Layer 10 of a small transformer language model trained on English Wikipedia (14 layers, counted from 0, width 128).
A neuron's activation on a vector x is GELU(weights . x + bias), where the dot is the dot product.

Input weights of the MLP neurons that the questions are about. A number n stands for (n - 128) times 0.0043.
n20 (bias -0.026): 132, 189, 115, 122, 113, 158, 164, 94, 109, 132, 139, 105, 159, 91, 129, 74, 117, 182, 203, 111, 127, 129, 134, 153, 103, 95, 93, 76, 185, 102, 20, 162, 126, 70, 143, 68, 138, 142, 188, 114, 163, 52, 134, 147, 192, 101, 193, 138, 100, 126, 173, 152, 135, 99, 167, 79, 104, 123, 115, 170, 138, 176, 167, 73, 118, 101, 143, 156, 108, 176, 57, 154, 56, 174, 73, 199, 98, 54, 138, 116, 172, 193, 151, 138, 141, 110, 186, 93, 70, 150, 95, 37, 163, 106, 209, 128, 141, 104, 118, 121, 77, 122, 127, 152, 91, 98, 139, 180, 120, 118, 33, 114, 134, 141, 56, 222, 79, 112, 186, 132, 91, 165, 103, 134, 166, 80, 194, 111
n57 (bias -0.018): 176, 152, 132, 135, 35, 134, 129, 206, 108, 107, 52, 81, 193, 198, 153, 117, 50, 109, 126, 78, 130, 98, 58, 106, 136, 134, 69, 178, 93, 135, 140, 154, 150, 145, 204, 86, 77, 144, 68, 129, 102, 115, 148, 134, 139, 162, 96, 166, 212, 116, 122, 122, 138, 151, 162, 168, 220, 53, 205, 127, 167, 129, 183, 129, 153, 133, 158, 139, 139, 118, 101, 180, 92, 136, 61, 155, 162, 69, 108, 92, 153, 174, 167, 157, 127, 139, 223, 130, 92, 149, 26, 109, 94, 96, 138, 84, 148, 91, 84, 99, 156, 162, 110, 41, 127, 101, 121, 191, 85, 110, 164, 43, 160, 158, 152, 143, 128, 91, 93, 132, 178, 147, 147, 99, 128, 99, 117, 141
n79 (bias -0.022): 120, 248, 145, 136, 76, 134, 182, 81, 89, 78, 146, 129, 132, 138, 81, 133, 107, 147, 97, 119, 137, 121, 46, 191, 150, 103, 194, 147, 90, 143, 162, 95, 114, 106, 67, 142, 155, 111, 133, 110, 112, 111, 133, 103, 155, 175, 163, 138, 168, 148, 230, 165, 150, 149, 181, 109, 163, 94, 199, 137, 212, 156, 90, 144, 62, 109, 63, 128, 48, 169, 100, 69, 128, 145, 164, 169, 105, 181, 132, 127, 148, 84, 129, 207, 167, 122, 208, 123, 118, 185, 80, 105, 136, 116, 106, 186, 109, 107, 161, 124, 83, 96, 118, 172, 95, 61, 100, 122, 152, 78, 152, 129, 114, 27, 86, 36, 81, 78, 148, 146, 105, 153, 124, 103, 140, 185, 163, 160
n108 (bias -0.043): 114, 160, 122, 108, 127, 145, 136, 161, 74, 78, 201, 101, 133, 129, 101, 83, 160, 149, 78, 123, 121, 86, 122, 121, 46, 68, 198, 104, 113, 152, 126, 211, 163, 89, 73, 92, 129, 105, 145, 131, 29, 157, 156, 179, 71, 102, 143, 149, 160, 106, 206, 115, 114, 172, 83, 146, 133, 59, 183, 80, 109, 170, 105, 109, 127, 90, 98, 171, 110, 163, 111, 116, 114, 117, 53, 180, 114, 69, 142, 145, 107, 123, 101, 186, 131, 165, 150, 184, 164, 100, 140, 140, 143, 141, 164, 140, 135, 132, 111, 198, 131, 82, 166, 179, 119, 222, 80, 100, 144, 161, 52, 89, 219, 83, 160, 127, 157, 148, 115, 133, 96, 80, 88, 104, 109, 180, 191, 116
n170 (bias -0.027): 108, 122, 91, 113, 81, 115, 103, 155, 163, 121, 108, 156, 100, 77, 180, 170, 42, 163, 122, 121, 110, 131, 167, 93, 209, 95, 104, 93, 97, 74, 13, 30, 172, 148, 78, 176, 171, 106, 89, 81, 172, 125, 184, 90, 154, 206, 88, 172, 97, 178, 107, 147, 86, 162, 116, 87, 121, 125, 111, 31, 164, 211, 107, 155, 198, 130, 141, 133, 173, 124, 142, 86, 123, 128, 117, 135, 116, 185, 140, 185, 86, 200, 169, 105, 88, 211, 159, 160, 141, 127, 91, 68, 165, 73, 153, 79, 86, 166, 169, 109, 133, 117, 174, 139, 144, 167, 150, 124, 164, 191, 157, 122, 97, 148, 126, 42, 152, 149, 132, 124, 115, 135, 145, 114, 154, 79, 122, 120
n312 (bias -0.016): 138, 142, 107, 87, 41, 147, 110, 123, 38, 79, 169, 135, 151, 134, 249, 81, 117, 116, 190, 164, 172, 135, 132, 117, 147, 151, 112, 120, 103, 126, 98, 62, 70, 118, 173, 113, 88, 93, 188, 192, 60, 130, 71, 128, 175, 32, 154, 140, 179, 171, 180, 120, 112, 54, 97, 115, 149, 210, 122, 63, 92, 145, 136, 136, 124, 135, 123, 99, 197, 149, 216, 123, 147, 142, 84, 153, 144, 120, 130, 169, 88, 151, 173, 141, 114, 90, 196, 130, 126, 140, 114, 151, 152, 139, 60, 98, 153, 118, 227, 155, 122, 107, 117, 198, 67, 138, 122, 162, 177, 123, 101, 68, 171, 141, 124, 114, 31, 107, 117, 192, 130, 85, 109, 107, 121, 121, 138, 190
n337 (bias -0.028): 87, 135, 151, 176, 112, 138, 68, 118, 214, 132, 140, 125, 76, 132, 110, 155, 61, 143, 88, 162, 153, 90, 156, 235, 105, 68, 164, 103, 129, 124, 75, 119, 105, 103, 202, 102, 137, 195, 119, 80, 106, 148, 109, 102, 147, 166, 140, 135, 142, 107, 157, 158, 100, 170, 101, 152, 101, 96, 147, 152, 162, 74, 73, 159, 162, 108, 142, 166, 157, 108, 117, 94, 92, 172, 96, 130, 117, 115, 181, 144, 230, 171, 177, 134, 82, 149, 113, 92, 158, 155, 138, 29, 132, 132, 157, 62, 163, 73, 147, 146, 128, 114, 95, 62, 175, 170, 133, 200, 114, 142, 93, 125, 111, 152, 137, 119, 119, 166, 120, 117, 137, 138, 58, 131, 98, 140, 118, 93

Each question shows a token from some text and the vector x that enters the MLP there. A number n stands for (n - 128) times 0.045.

"em": 167, 98, 108, 124, 108, 153, 98, 144, 160, 114, 102, 94, 128, 98, 118, 161, 152, 136, 101, 141, 116, 160, 151, 175, 93, 107, 148, 128, 123, 152, 143, 166, 139, 145, 142, 139, 158, 147, 137, 139, 140, 126, 126, 147, 129, 93, 168, 158, 121, 109, 143, 107, 183, 156, 145, 110, 99, 127, 112, 102, 148, 107, 178, 79, 142, 136, 125, 128, 60, 163, 121, 82, 163, 118, 109, 133, 162, 110, 112, 139, 123, 92, 73, 113, 109, 105, 131, 141, 100, 120, 122, 137, 120, 126, 114, 132, 150, 138, 161, 110, 136, 107, 118, 120, 128, 111, 120, 144, 100, 155, 163, 86, 131, 123, 162, 131, 161, 123, 122, 95, 66, 145, 155, 148, 117, 108, 129, 129
Which neuron fires most, and how strongly? n108, at about 1.3

" a": 171, 88, 112, 117, 145, 116, 121, 135, 128, 112, 114, 141, 145, 153, 134, 137, 149, 98, 100, 103, 132, 125, 130, 142, 119, 124, 146, 162, 129, 134, 150, 99, 156, 216, 170, 135, 153, 148, 115, 53, 112, 111, 121, 108, 140, 115, 131, 141, 145, 103, 119, 110, 150, 149, 146, 125, 130, 124, 128, 132, 132, 141, 128, 53, 106, 140, 123, 154, 129, 130, 156, 101, 164, 145, 121, 111, 143, 73, 147, 145, 100, 123, 115, 102, 101, 101, 105, 112, 110, 147, 143, 138, 150, 176, 136, 122, 81, 157, 142, 116, 149, 141, 95, 122, 117, 144, 141, 135, 120, 149, 137, 116, 130, 126, 151, 118, 118, 119, 130, 93, 103, 142, 127, 176, 147, 85, 159, 102
Which of these neurons fires most? n57

" Car": 137, 96, 175, 118, 127, 111, 119, 173, 171, 88, 131, 82, 151, 167, 115, 132, 128, 126, 108, 131, 114, 168, 117, 141, 106, 134, 143, 74, 100, 167, 142, 110, 144, 156, 157, 137, 135, 111, 127, 96, 140, 104, 124, 144, 145, 100, 163, 148, 134, 103, 153, 132, 187, 150, 119, 112, 105, 115, 145, 117, 136, 92, 195, 64, 119, 153, 98, 125, 100, 123, 137, 129, 153, 107, 119, 125, 128, 113, 147, 170, 151, 139, 129, 137, 98, 123, 101, 128, 112, 105, 113, 135, 169, 143, 127, 104, 121, 104, 134, 139, 133, 169, 91, 116, 105, 102, 123, 101, 144, 148, 148, 169, 115, 119, 115, 132, 127, 104, 106, 148, 89, 159, 116, 165, 131, 107, 120, 144
Which of these neurons fires most? n57

"c": 132, 99, 132, 92, 134, 150, 138, 161, 120, 106, 164, 81, 154, 119, 127, 141, 135, 93, 93, 114, 137, 151, 150, 142, 114, 167, 105, 137, 129, 172, 164, 98, 142, 169, 165, 145, 121, 119, 135, 120, 128, 116, 88, 165, 151, 113, 125, 116, 130, 129, 170, 124, 156, 159, 162, 103, 129, 143, 135, 132, 106, 125, 136, 72, 131, 141, 126, 124, 149, 152, 117, 85, 197, 126, 124, 110, 177, 101, 146, 136, 125, 129, 126, 106, 100, 118, 125, 124, 119, 101, 136, 150, 128, 133, 136, 100, 127, 153, 160, 162, 150, 142, 114, 92, 148, 108, 106, 136, 121, 111, 123, 122, 67, 104, 107, 145, 114, 103, 127, 89, 52, 136, 158, 152, 133, 123, 121, 102
Which neuron fires most, and how strongly? n312, at about 1.1

"ard": 171, 136, 161, 135, 102, 131, 121, 147, 141, 94, 146, 79, 161, 146, 121, 125, 99, 155, 107, 149, 123, 137, 119, 150, 71, 117, 132, 101, 158, 124, 118, 94, 144, 180, 166, 169, 169, 94, 129, 105, 153, 97, 134, 114, 136, 118, 136, 127, 150, 141, 127, 135, 189, 94, 128, 120, 96, 145, 157, 112, 125, 119, 162, 118, 99, 131, 96, 98, 109, 128, 190, 92, 173, 121, 139, 130, 160, 117, 118, 92, 120, 140, 108, 96, 59, 99, 122, 126, 122, 87, 152, 149, 119, 113, 138, 124, 81, 115, 118, 117, 152, 167, 130, 167, 115, 141, 105, 134, 145, 122, 169, 136, 136, 137, 136, 106, 128, 128, 114, 125, 104, 144, 131, 171, 142, 105, 124, 116
Which of these neurons fires most? n312

"A": 149, 109, 133, 119, 147, 129, 80, 164, 161, 105, 123, 120, 140, 129, 124, 140, 139, 126, 129, 139, 150, 157, 134, 126, 100, 120, 120, 128, 119, 140, 141, 85, 137, 190, 168, 127, 189, 138, 129, 67, 131, 96, 117, 132, 152, 102, 174, 150, 129, 96, 138, 112, 130, 148, 119, 149, 123, 128, 103, 120, 119, 135, 183, 72, 105, 110, 114, 149, 157, 113, 149, 100, 141, 120, 124, 126, 167, 90, 120, 164, 84, 133, 139, 119, 114, 119, 85, 114, 103, 117, 123, 153, 161, 176, 138, 130, 90, 152, 105, 123, 140, 152, 101, 92, 116, 114, 136, 130, 142, 140, 138, 150, 108, 109, 131, 123, 122, 135, 114, 81, 95, 156, 112, 176, 142, 96, 148, 138
Which of these neurons fires most? n170

"t": 103, 104, 125, 138, 129, 102, 131, 131, 155, 106, 110, 61, 144, 139, 95, 150, 148, 138, 78, 157, 77, 132, 131, 147, 118, 162, 161, 120, 95, 133, 109, 87, 179, 166, 156, 172, 168, 143, 145, 119, 144, 95, 128, 113, 143, 105, 132, 156, 103, 138, 130, 149, 172, 134, 127, 101, 127, 150, 174, 122, 136, 116, 170, 88, 106, 135, 102, 111, 133, 119, 144, 128, 157, 106, 149, 97, 153, 85, 126, 119, 122, 74, 97, 127, 87, 109, 116, 155, 113, 103, 159, 159, 143, 118, 111, 99, 111, 135, 161, 137, 157, 159, 92, 141, 125, 135, 99, 153, 127, 137, 149, 143, 84, 137, 147, 114, 136, 142, 126, 128, 122, 123, 150, 152, 113, 84, 152, 134
Which of these neurons fires most? n170

" ar": 154, 85, 150, 89, 156, 108, 154, 155, 133, 79, 111, 117, 146, 133, 105, 142, 161, 125, 92, 121, 121, 157, 127, 142, 82, 104, 144, 111, 147, 161, 127, 100, 138, 169, 187, 172, 152, 141, 118, 104, 136, 138, 125, 127, 171, 123, 151, 148, 158, 111, 149, 138, 129, 147, 124, 134, 122, 111, 128, 120, 135, 111, 145, 69, 103, 115, 105, 139, 139, 129, 132, 122, 160, 116, 132, 135, 118, 83, 149, 166, 99, 132, 146, 147, 114, 113, 89, 129, 96, 121, 98, 155, 176, 145, 152, 111, 116, 145, 115, 137, 145, 171, 86, 121, 125, 120, 143, 145, 104, 106, 165, 123, 101, 113, 138, 123, 123, 131, 81, 91, 92, 143, 114, 160, 132, 106, 158, 97
Which of these neurons fires most? n57

" m": 118, 76, 114, 140, 125, 124, 135, 146, 128, 132, 137, 89, 135, 101, 123, 134, 145, 111, 107, 119, 135, 126, 154, 150, 111, 118, 99, 148, 129, 138, 143, 98, 126, 187, 165, 173, 149, 120, 164, 115, 168, 135, 67, 121, 134, 82, 164, 135, 131, 115, 147, 123, 123, 174, 132, 122, 99, 132, 120, 109, 118, 103, 174, 57, 124, 146, 116, 137, 124, 155, 144, 124, 159, 90, 131, 133, 124, 75, 147, 124, 116, 137, 93, 128, 116, 103, 145, 124, 102, 125, 120, 141, 158, 135, 145, 120, 137, 159, 187, 141, 147, 174, 91, 127, 89, 127, 125, 164, 137, 127, 121, 151, 100, 147, 125, 120, 132, 125, 120, 90, 77, 145, 118, 163, 128, 129, 129, 113
Which two neurons fire most, strongest first? n312, n20

" Br": 128, 120, 118, 98, 141, 103, 88, 105, 171, 120, 139, 116, 151, 142, 104, 146, 129, 137, 100, 140, 93, 134, 155, 129, 120, 136, 135, 96, 99, 183, 174, 113, 126, 161, 173, 158, 178, 124, 130, 116, 151, 98, 124, 143, 145, 137, 141, 112, 151, 83, 146, 115, 144, 168, 121, 129, 140, 109, 126, 109, 105, 144, 187, 65, 126, 106, 103, 127, 123, 112, 137, 139, 192, 106, 121, 116, 132, 64, 149, 130, 130, 127, 129, 138, 128, 123, 97, 132, 105, 119, 136, 155, 149, 139, 143, 104, 111, 134, 134, 118, 123, 198, 97, 136, 114, 101, 141, 154, 119, 110, 146, 141, 93, 124, 137, 127, 116, 120, 113, 138, 95, 132, 119, 165, 164, 86, 142, 110
Which of these neurons fires most? n57

" w": 116, 73, 120, 101, 166, 111, 92, 156, 143, 95, 158, 94, 142, 125, 119, 123, 160, 107, 83, 122, 156, 158, 131, 147, 118, 123, 123, 136, 140, 139, 138, 94, 154, 184, 165, 144, 140, 112, 140, 97, 165, 112, 47, 123, 146, 117, 148, 113, 126, 138, 152, 136, 119, 187, 98, 124, 100, 146, 146, 136, 148, 111, 132, 84, 82, 141, 125, 107, 143, 127, 139, 120, 159, 120, 133, 137, 155, 88, 149, 156, 122, 120, 117, 146, 116, 121, 123, 106, 108, 134, 128, 135, 138, 171, 165, 113, 121, 138, 167, 120, 150, 183, 100, 117, 98, 121, 127, 156, 131, 153, 103, 142, 85, 118, 133, 121, 150, 128, 119, 110, 95, 112, 147, 137, 142, 115, 125, 95
Which neuron fires most, and how strongly? n337, at about 1.5